Layer 3 of a small transformer language model trained on English Wikipedia (8 layers, counted from 0, width 128).
A neuron's activation on a vector x is GELU(weights . x), where the dot is the dot product.

Input weights of the MLP neurons that the questions are about. A number n stands for n times 0.0063.
n10: 7 9 -12 -11 23 6 44 -44 -25 18 38 5 -8 -66 11 -5 -17 -26 15 -11 7 -12 20 -43 17 -3 -28 47 -20 36 11 -12 23 3 -4 56 -20 19 -42 53 27 -40 44 46 4 -2 16 -3 -3 32 -29 -44 -64 8 1 29 59 29 34 32 47 -2 -17 -42 -52 19 -5 19 15 -15 24 -4 70 -42 -56 -78 21 -5 -25 35 -62 28 24 -26 -36 4 -41 -23 -23 -31 -7 18 16 24 -45 -34 41 5 12 -10 15 1 28 13 -49 -4 65 11 39 -27 -53 22 50 -6 -15 -2 11 -23 22 -59 0 -11 12 -29 16 -27 7 -13
n31: 10 4 23 -5 38 35 14 20 34 31 35 -36 6 -10 5 -28 -4 -10 -49 22 -28 -36 9 -13 -5 -39 -56 -5 -2 14 27 32 -57 1 33 33 15 12 25 -53 34 2 44 -28 30 5 -27 36 29 25 -20 -22 -23 -27 -7 -1 -18 -8 -37 0 -63 -38 33 -33 27 -30 -12 27 35 1 0 15 4 -11 8 -5 26 -38 43 42 19 29 -22 52 -38 -42 25 8 0 -52 -8 31 -27 -4 -9 7 10 11 -21 -45 -3 -2 -32 1 30 24 -24 -1 32 12 -26 6 -53 2 -2 0 -23 11 11 -14 -2 -46 19 -21 1 32 30 -26
n93: 5 5 61 -57 65 -23 4 -1 -34 -9 -50 -16 -24 2 11 20 -24 18 -18 36 -20 -20 -19 -5 13 -41 20 -20 -15 -46 -2 67 53 21 68 -41 44 -22 -25 -15 -18 13 17 7 -7 -6 -37 -42 35 65 50 14 -15 59 41 -12 -52 51 28 -2 -45 40 -17 -5 56 -6 8 -27 34 -6 -47 -7 38 -20 -6 21 13 -20 12 1 -16 -6 51 -10 2 9 -18 -20 17 -36 -25 51 -16 7 -95 28 13 -33 -9 -11 -9 -67 -34 27 -31 46 16 50 9 -6 -18 -24 12 2 3 -66 8 -2 42 -36 -5 47 11 -10 3 -2 -13 24
n169: 15 -22 14 14 16 -2 -17 2 18 5 2 27 -18 -4 41 19 -42 23 -61 10 1 -9 -6 -1 -16 -29 9 43 -1 8 66 9 -11 -5 32 44 -22 -8 24 -32 26 31 8 -4 7 -65 -7 10 -15 -26 -24 28 15 -27 -12 59 54 -5 -28 1 -34 5 -39 -16 -12 16 21 18 -14 -25 -31 13 -19 -26 13 -43 6 -18 -11 4 -24 12 16 4 -28 4 -13 21 28 -16 -11 -6 0 -20 51 7 46 17 -12 5 22 -1 -31 28 47 25 -56 15 21 10 31 11 -80 1 -17 -24 -30 12 -16 -1 -10 -5 -14 31 31 -20 -4 -15
n174: 51 4 -1 -10 -5 41 15 54 9 -61 36 -6 38 4 42 5 -17 -30 -2 -35 -41 9 27 39 32 -41 48 6 39 -16 -48 31 -12 -1 55 42 5 17 -70 -33 35 -3 -8 20 -6 -49 77 -28 -36 -8 -10 -26 -23 66 28 -8 0 -28 -17 17 13 0 -54 -12 44 -2 -35 7 20 -43 -29 12 59 11 -3 -34 -27 -18 -3 29 16 -27 38 9 17 37 21 13 -38 -58 -32 -38 1 -26 22 5 -25 3 20 -7 -32 64 10 7 13 4 19 21 5 -22 -28 39 -13 -44 21 -38 12 -69 41 24 -3 -7 -30 -14 -4 10 -28 -52
n232: 6 -2 -3 22 -22 21 -34 30 -19 33 -6 -40 -46 0 32 19 -27 6 8 -13 -12 -62 -14 -1 14 17 9 -45 14 11 -11 -21 38 -6 31 16 -77 55 -10 -32 -5 9 7 0 -24 11 12 -4 -31 -2 29 25 70 6 27 27 41 46 -17 45 -11 24 -39 45 -8 -45 17 -14 -18 47 22 52 19 2 1 -4 -1 -47 -24 17 -41 -11 -4 9 -18 41 -9 22 -10 -19 -24 -31 -64 15 -35 3 -21 -23 -13 26 2 42 38 0 -5 22 10 24 -44 -7 11 0 2 -6 -21 -8 39 -24 13 -23 -2 19 35 26 17 21 -18 -5
n339: -11 -43 5 28 -2 -48 7 20 -41 18 -30 15 3 -14 -11 -2 -15 -22 36 34 -3 -20 -6 -16 1 -19 -22 50 -16 27 47 -37 21 9 -12 -39 13 -59 12 -2 -2 36 -4 36 6 -11 35 -15 -21 3 15 -12 -55 30 -1 -30 -12 19 12 31 4 35 -22 -22 -31 27 3 27 -32 3 -24 -35 55 -23 -54 24 9 36 44 -1 -39 10 -16 13 -18 -15 48 53 24 -27 -1 56 -16 42 -46 -17 38 0 -23 -7 -6 -30 5 -41 12 -20 -17 -4 37 -35 -2 -14 -54 52 23 7 21 -4 -7 -24 -12 -30 67 15 15 81 10 46
n354: -5 11 -5 -29 35 3 37 42 30 -38 68 65 47 -36 26 28 -25 9 -31 -54 10 -22 -29 -18 -5 -1 27 -29 -11 -16 -23 43 -39 -2 -18 12 -11 -12 -50 15 29 16 31 -7 -2 -32 2 -63 31 38 -67 -12 -3 -36 49 17 -16 75 -14 27 -3 -26 1 -3 -41 -35 -36 10 -15 10 -66 -49 38 11 -47 -36 29 3 2 -2 6 -7 12 5 -15 -11 -16 -16 -21 -8 26 29 -62 32 28 -1 -8 20 -57 -22 40 -4 -5 12 -10 24 85 31 -6 6 2 -62 27 46 31 14 26 5 -29 18 -42 -1 2 20 55 23 9 10
n421: 44 15 -7 17 13 -73 -41 22 -1 -16 25 24 -41 -13 -25 -18 -42 -10 24 -9 -6 53 8 5 17 31 14 37 -5 -7 58 -9 -17 -4 -18 -19 18 16 -72 3 24 -57 13 -30 -13 12 -5 18 -23 63 11 6 20 7 33 8 16 -43 -12 -20 35 -66 51 -31 16 -28 -35 22 58 41 49 -24 -38 -30 -47 33 21 0 16 10 44 -14 -42 -9 -40 40 -44 1 -5 -7 11 38 -21 -69 -34 -35 -28 57 7 -17 11 1 -20 50 24 -26 23 54 14 -14 -16 25 -44 -29 -13 -10 -7 18 -10 19 -38 -46 11 18 8 35 63 -34
n445: 2 52 35 -14 -10 6 22 44 17 -43 11 -26 -11 -36 62 -15 4 -20 -51 -25 37 24 9 -20 -8 35 0 -20 9 -9 -49 37 -10 -25 -17 8 -21 -58 12 28 7 -8 75 47 -24 -16 17 -37 10 -15 4 -3 -10 -23 1 16 8 48 0 -26 12 -8 42 12 -23 -9 51 -17 8 -49 -17 -33 89 44 41 2 44 -14 31 23 -7 -7 13 21 -15 -10 28 39 36 24 3 -11 12 -11 -8 -8 59 43 -36 -51 -19 3 -6 20 26 1 -24 -31 35 -1 4 61 -56 -2 16 22 1 -6 -13 5 6 -7 -37 -19 -41 -5 -34 7
n480: -25 5 -19 -48 59 15 -11 -2 11 6 -2 35 -29 36 33 4 -13 -42 -17 -5 6 -5 -30 -19 37 -4 -17 -54 -27 16 2 -6 -44 -23 66 -71 -36 -23 4 8 22 3 5 49 4 3 -8 43 -45 32 52 -11 3 14 -10 -30 -44 -11 8 36 -57 14 -4 22 -3 -45 -53 -11 2 -61 -45 -19 28 0 -8 10 12 18 65 -16 45 17 -2 18 -33 55 -8 20 -15 -4 -21 2 -26 -53 25 -21 48 52 -13 51 -19 18 -35 -47 -2 -7 39 53 -11 12 -19 -17 -50 6 -1 40 38 -12 42 46 -16 44 -15 21 7 -22 -1 -7

Each question shows a token from some text and the vector x that enters the MLP there. A number n stands for n times 0.043.

" an": -12 -10 -12 4 -40 38 -19 -10 11 21 -19 -40 3 -24 -7 -9 -6 4 -8 19 -23 -8 -46 0 -5 -6 -24 -4 23 -14 -33 -3 12 18 -40 -3 -8 40 9 48 20 -25 -10 -12 14 10 1 3 -16 1 15 18 -24 -34 -9 -6 -21 -6 -5 25 31 14 19 -15 7 12 5 9 -4 -8 -2 -34 -7 -24 40 44 -9 18 23 22 5 38 20 -3 70 -5 -18 -29 15 -1 -1 26 15 5 12 12 -22 9 -10 14 5 20 21 8 41 -10 -14 24 3 24 2 -7 -15 15 -22 3 16 2 -14 -20 -16 4 -3 -21 -48 27 -31 23
Which neuron lights up most? n445

"ance": 0 21 -13 -11 -10 24 1 -1 7 47 -20 -17 -3 -11 -13 2 -3 1 -5 35 -23 -16 -30 41 -24 -16 -29 -6 31 -16 -48 19 3 20 -24 27 -33 36 12 38 -18 -31 -43 6 35 -5 19 23 -30 12 3 -9 -5 -12 -21 -5 -40 -2 -5 1 6 19 12 -55 44 5 11 19 9 9 8 -18 1 7 33 -11 -27 11 10 -28 -2 5 -9 -21 22 36 -4 -24 -3 18 1 6 0 6 7 27 -13 -4 -4 4 38 -10 34 -4 21 -23 2 16 -15 29 13 -29 -1 -4 -5 0 15 -22 2 -17 -18 2 -8 27 -33 11 -10 33
Which neuron lights up most? n232

"per": -3 10 -2 -15 -9 26 -3 -11 -2 7 -8 -24 5 -16 7 2 -18 -16 -20 55 -12 -5 -51 25 -21 5 -16 -20 16 3 -34 27 2 19 -29 12 -17 23 6 32 -3 -6 -49 -5 12 -8 47 -3 -29 -1 -4 2 -23 -38 -8 -13 18 1 -23 13 6 3 31 -53 13 13 18 20 -14 1 7 -30 -24 7 8 11 -3 12 11 -12 4 35 2 7 29 7 -8 -29 -24 28 3 13 19 1 16 -1 -23 9 -14 12 48 -5 44 15 13 -8 3 11 -11 59 10 -52 -5 5 -13 -10 23 -10 -27 -18 6 40 -7 5 -46 3 -22 59
The most active neuron and its activation: n354, at about 0.55

"n": -29 -9 -22 -14 -35 27 -1 -3 21 11 -1 -13 3 -18 -11 -7 -25 -11 21 86 -18 -12 -46 26 -8 -27 -5 -8 18 2 -27 8 -6 19 -36 0 -21 31 0 13 -2 -28 -3 -13 11 10 19 20 -9 10 8 4 -2 -11 15 18 -13 8 0 -8 28 8 26 -36 -9 18 -2 23 2 24 -12 -17 -14 -24 4 6 16 3 21 -12 9 12 21 -43 -1 24 -24 -29 -10 20 16 5 27 0 34 2 -6 -1 7 -6 5 4 30 3 45 -26 -11 22 -1 27 58 -17 -35 3 -37 10 -10 -11 -20 -29 4 40 -3 16 -30 45 -35 0
Which neuron lights up most? n421

" well": 28 21 -48 7 -23 30 -26 24 -1 24 3 -28 1 5 -36 -9 19 -20 8 15 -33 -5 -8 15 -28 -27 -13 11 30 14 -38 31 8 24 -50 20 -21 18 2 8 -8 -7 -8 -9 14 -1 16 15 -14 19 13 -2 -6 -20 5 -2 -39 2 24 32 12 -2 18 -50 19 12 -3 20 21 10 10 -24 -26 -11 26 12 -10 -10 -1 -24 11 33 -3 -2 35 4 -6 -39 7 10 -16 24 24 4 -19 -3 -16 7 -31 3 25 -3 21 4 21 -35 -13 0 -11 34 2 -19 -5 20 -10 -15 22 26 -15 -18 -26 -2 2 -6 -41 24 -27 51
Which three neurons fire most, strongest first? n31, n421, n339

"s": -8 19 12 -8 7 46 6 -31 4 40 -6 -37 11 11 -25 -5 -22 2 -12 40 -19 -25 -42 19 -13 -45 -21 6 25 -19 -18 17 -2 9 -25 32 -5 38 -4 36 -1 -24 -15 -7 24 -19 36 12 -31 -1 -2 -16 -14 -13 7 -18 10 -1 0 -5 26 25 13 -43 5 13 17 26 -12 8 -12 -16 -29 -3 15 10 -14 1 2 -15 16 31 11 -50 17 3 -19 -32 -15 18 8 33 21 -15 10 12 -2 16 -3 5 17 -11 32 17 19 -26 0 -8 -3 40 18 -20 -17 -3 -23 -7 12 -11 -29 -10 1 23 4 6 -52 14 -13 45
Which neuron lights up most? n10

" of": -1 9 -6 -21 -58 51 9 13 2 14 10 -8 -7 12 -17 4 -33 5 -4 5 -36 7 -53 12 -12 -32 -21 -1 35 5 -20 13 2 23 -34 24 -8 29 -14 51 -8 -4 -32 7 -17 26 -19 25 -28 8 12 11 -21 -23 -12 -8 -4 6 20 23 24 11 46 -64 24 17 -12 -1 -21 7 11 -37 13 -10 30 13 -31 6 9 4 18 34 -11 -23 38 11 -2 -18 -15 -18 1 17 24 11 11 16 -6 10 -16 18 11 -3 13 2 -12 -12 6 -3 -9 21 -2 -34 7 32 -3 1 1 -7 -14 -25 8 9 -21 8 -33 11 -28 29
The most active neuron and its activation: n10, at about 0.28

"am": -7 1 -24 -3 -11 20 -24 -36 17 18 -3 -16 -28 -8 -7 7 1 -19 -4 12 -8 -8 -18 -9 9 -11 -20 2 29 10 -39 15 -8 -2 -32 10 -16 34 7 41 -8 -4 -51 4 37 -23 43 8 -13 -8 11 -14 -19 -14 -8 -2 -19 7 0 27 23 9 39 -68 -8 5 -1 38 -8 -6 -6 -32 -15 0 23 21 14 -2 -1 -16 14 18 -8 -1 30 8 -30 -19 -35 24 -2 36 11 -29 17 9 -16 38 -22 2 8 8 17 20 18 -28 15 59 8 17 -6 -32 15 -1 -7 1 2 6 -29 -26 -20 27 13 33 -39 30 -15 35
Which neuron lights up most? n421

" O": -4 -4 27 -12 -29 25 -1 3 13 1 -13 -7 -13 -4 0 10 -18 30 -9 41 0 -17 -38 16 -19 -28 -34 11 23 3 -22 13 -2 15 -38 18 -49 33 -22 53 -4 3 -23 -9 14 -3 2 14 -14 -17 6 10 -7 -35 -5 4 -33 22 15 26 20 20 70 -42 4 15 -13 13 -9 -23 -4 -21 -30 -14 2 -9 -9 -10 23 -17 19 34 20 -7 63 37 -12 -28 1 -4 5 24 11 17 18 -3 -3 7 -6 10 22 2 13 1 12 -9 -10 3 0 -9 54 -26 11 -5 -35 -18 5 11 -20 -18 -5 10 -20 12 -30 37 -27 12
Which two neurons fire most, strongest first? n354, n169

"On": -32 26 7 -16 -53 35 12 -6 16 -11 4 -6 5 -20 -15 -1 -11 -10 -2 43 -9 1 -45 -4 -26 7 -38 8 33 -1 -53 -2 8 15 -29 26 -31 44 16 25 -9 -23 -12 25 29 -14 17 9 -13 0 10 20 8 -18 14 15 -28 -4 8 3 17 12 21 -38 24 13 -7 11 -10 -12 -34 -16 -28 -8 20 2 -34 8 24 -27 2 6 -2 12 37 17 1 1 3 13 -9 17 27 5 3 10 -10 15 -18 1 1 19 30 -10 25 -3 -6 8 5 11 22 -2 -7 -10 -31 -13 -13 -11 16 -21 -14 33 -17 -5 -43 38 -16 46
Which neuron lights up most? n445

"ad": -17 7 -10 -16 -4 13 7 -9 4 12 -6 -17 -22 10 -1 -6 -11 -33 7 43 -24 -43 -44 16 -14 -16 -13 -18 28 -33 -41 12 14 -4 -44 24 -4 30 7 26 -6 -33 -45 3 3 6 34 17 -24 1 4 9 0 7 31 9 -13 -22 13 17 24 -4 19 -44 -5 4 5 27 0 -3 -16 -40 -22 3 49 19 3 1 4 -48 12 35 36 -7 37 6 -3 -20 -21 20 -7 36 9 -25 -7 21 -25 0 17 7 17 -12 22 7 20 -15 -8 24 -8 21 -7 3 7 26 -20 -4 4 -3 -28 -14 -5 40 1 32 -30 33 -23 30
Which neuron lights up most? n93

" children": -3 30 0 -16 -9 31 -14 18 9 6 -4 -31 13 24 -5 -8 -15 4 -16 42 -22 -27 -2 17 -4 -19 -15 12 22 -2 -36 22 16 11 -21 6 -29 38 1 41 -10 -12 -29 -8 37 14 7 4 -20 12 10 -18 -18 -17 -20 -28 -35 11 8 28 -3 8 26 -33 17 11 10 21 -15 13 8 -28 -25 -5 13 30 6 -13 -10 -7 36 15 28 -47 27 -28 -24 -46 -13 -15 -11 26 11 3 12 6 -16 -6 10 10 35 4 39 0 21 -31 1 7 -6 42 23 -17 -15 12 -11 17 17 -22 -26 -10 -10 31 -10 -15 -47 17 -23 43
The most active neuron and its activation: n93, at about 0.13

" film": 15 13 -3 -30 -36 48 -30 7 5 -3 -26 -40 19 3 -6 -12 -10 -10 -4 56 -31 -6 -28 34 -6 -13 -19 -7 3 17 -28 14 8 -2 -32 3 -25 36 11 51 -8 -4 -36 2 25 6 13 16 -25 12 -3 10 -14 -8 -6 7 -1 8 12 32 6 1 9 -48 11 16 12 23 -11 7 15 -27 -43 -18 1 23 -19 2 -5 -31 2 16 19 -16 8 7 -22 -22 -5 -3 -4 30 -4 -2 17 7 -40 -5 -17 7 38 -8 37 16 5 -29 -14 24 -24 29 31 0 18 1 -17 -10 11 15 -2 -9 -23 21 9 29 -29 36 -36 46
The most active neuron and its activation: n232, at about 1.2

"den": -8 21 1 6 -19 42 7 -14 18 14 5 -27 -7 0 8 -8 -9 -21 4 55 -17 -24 -39 30 -29 -25 -11 -17 30 13 -29 21 0 17 -22 24 -36 33 2 26 -14 -7 -43 -15 37 -5 11 -3 -18 -10 5 -18 -8 -25 6 0 5 7 -15 -3 32 -9 20 -57 20 15 0 33 -10 3 -13 -35 -33 -3 -3 7 14 4 -6 -15 16 17 16 -46 9 -1 -2 -19 -34 19 -15 25 12 1 16 16 -4 9 9 -19 13 -6 11 13 41 -10 -3 21 18 46 46 -29 -23 -14 -3 -4 4 -14 -24 -1 14 28 -2 -14 -44 19 -9 53
Which neuron lights up most? n31

" re": -6 -3 -13 -20 -32 24 5 16 -12 13 -28 4 2 10 -9 -3 -18 10 -8 26 -23 -4 -51 32 0 -11 -24 -33 19 -9 -37 29 -3 19 -31 14 -27 17 4 46 4 -18 -11 22 12 13 22 15 -9 23 18 32 -16 -18 -21 -12 -23 -3 -10 39 27 14 17 -32 16 21 9 17 -7 -3 -13 -48 -20 8 32 -7 -18 11 4 -35 -16 27 2 -16 46 17 10 -16 -28 -15 5 42 1 -1 15 -6 -25 19 -3 3 20 10 33 -19 17 -25 -17 13 0 35 5 -42 7 6 -11 -7 -4 12 -28 11 20 4 -4 9 -42 28 -27 16
Which neuron lights up most? n480

" take": -4 5 -23 -20 -33 41 -4 12 -3 13 -26 -9 7 -4 -14 -20 -3 8 16 26 -31 -20 -42 36 1 -4 -26 -13 20 -4 -36 15 11 12 -48 3 -8 6 12 20 -8 -20 -22 -4 7 -17 -3 5 -22 11 19 12 -24 -15 -12 -5 -25 -1 15 17 33 3 33 -31 30 26 17 10 -11 15 2 -52 -27 8 21 8 -17 -5 -2 -39 5 42 -1 -10 23 4 1 -13 -1 -16 7 20 36 7 10 33 -26 17 -5 -2 16 15 52 -10 -11 -40 -12 29 20 11 -11 2 -9 19 -5 11 2 -1 -4 -21 -11 6 18 -11 -15 54 -29 24
The most active neuron and its activation: n339, at about 1.8

"it": -8 -12 -5 -20 -24 33 -6 -21 8 21 -15 -23 0 -12 -37 10 1 -15 3 23 -27 2 -56 35 -7 -25 -27 -5 37 -17 -32 16 -10 19 -23 11 -18 44 13 23 -3 -26 -26 -15 12 7 21 22 -19 14 12 4 -16 17 -4 -4 2 3 4 7 6 13 37 -53 1 22 -1 5 -7 12 10 -27 -23 -4 10 17 -13 13 11 -34 -10 38 26 -19 8 27 -26 -42 -23 21 -1 19 -1 8 20 21 -28 26 -12 16 31 -19 12 23 16 -26 1 13 -13 34 -6 -22 0 0 -7 -4 14 -4 4 -44 -19 43 23 17 -32 13 -3 41
Which neuron lights up most? n93

"ig": -13 24 -13 -16 -2 29 7 -15 9 28 -14 -22 -17 3 -23 18 15 -4 18 33 -36 -8 -52 32 1 -33 -16 -14 30 12 -24 40 13 -8 -12 12 1 40 12 69 -14 -24 -74 5 1 -4 -19 12 -32 -4 15 0 -33 -10 -2 -10 -5 15 6 18 17 -12 33 -72 19 14 -15 20 -15 12 14 -19 -39 -13 3 13 12 25 3 10 -3 33 -4 -10 -1 -4 -13 -22 -20 21 -2 11 11 -3 27 12 -26 15 -13 2 24 -4 26 23 3 -17 -2 24 9 46 -15 -38 -5 12 -8 7 3 -8 -23 -30 -7 -4 4 3 -27 -1 -5 18
Which neuron lights up most? n10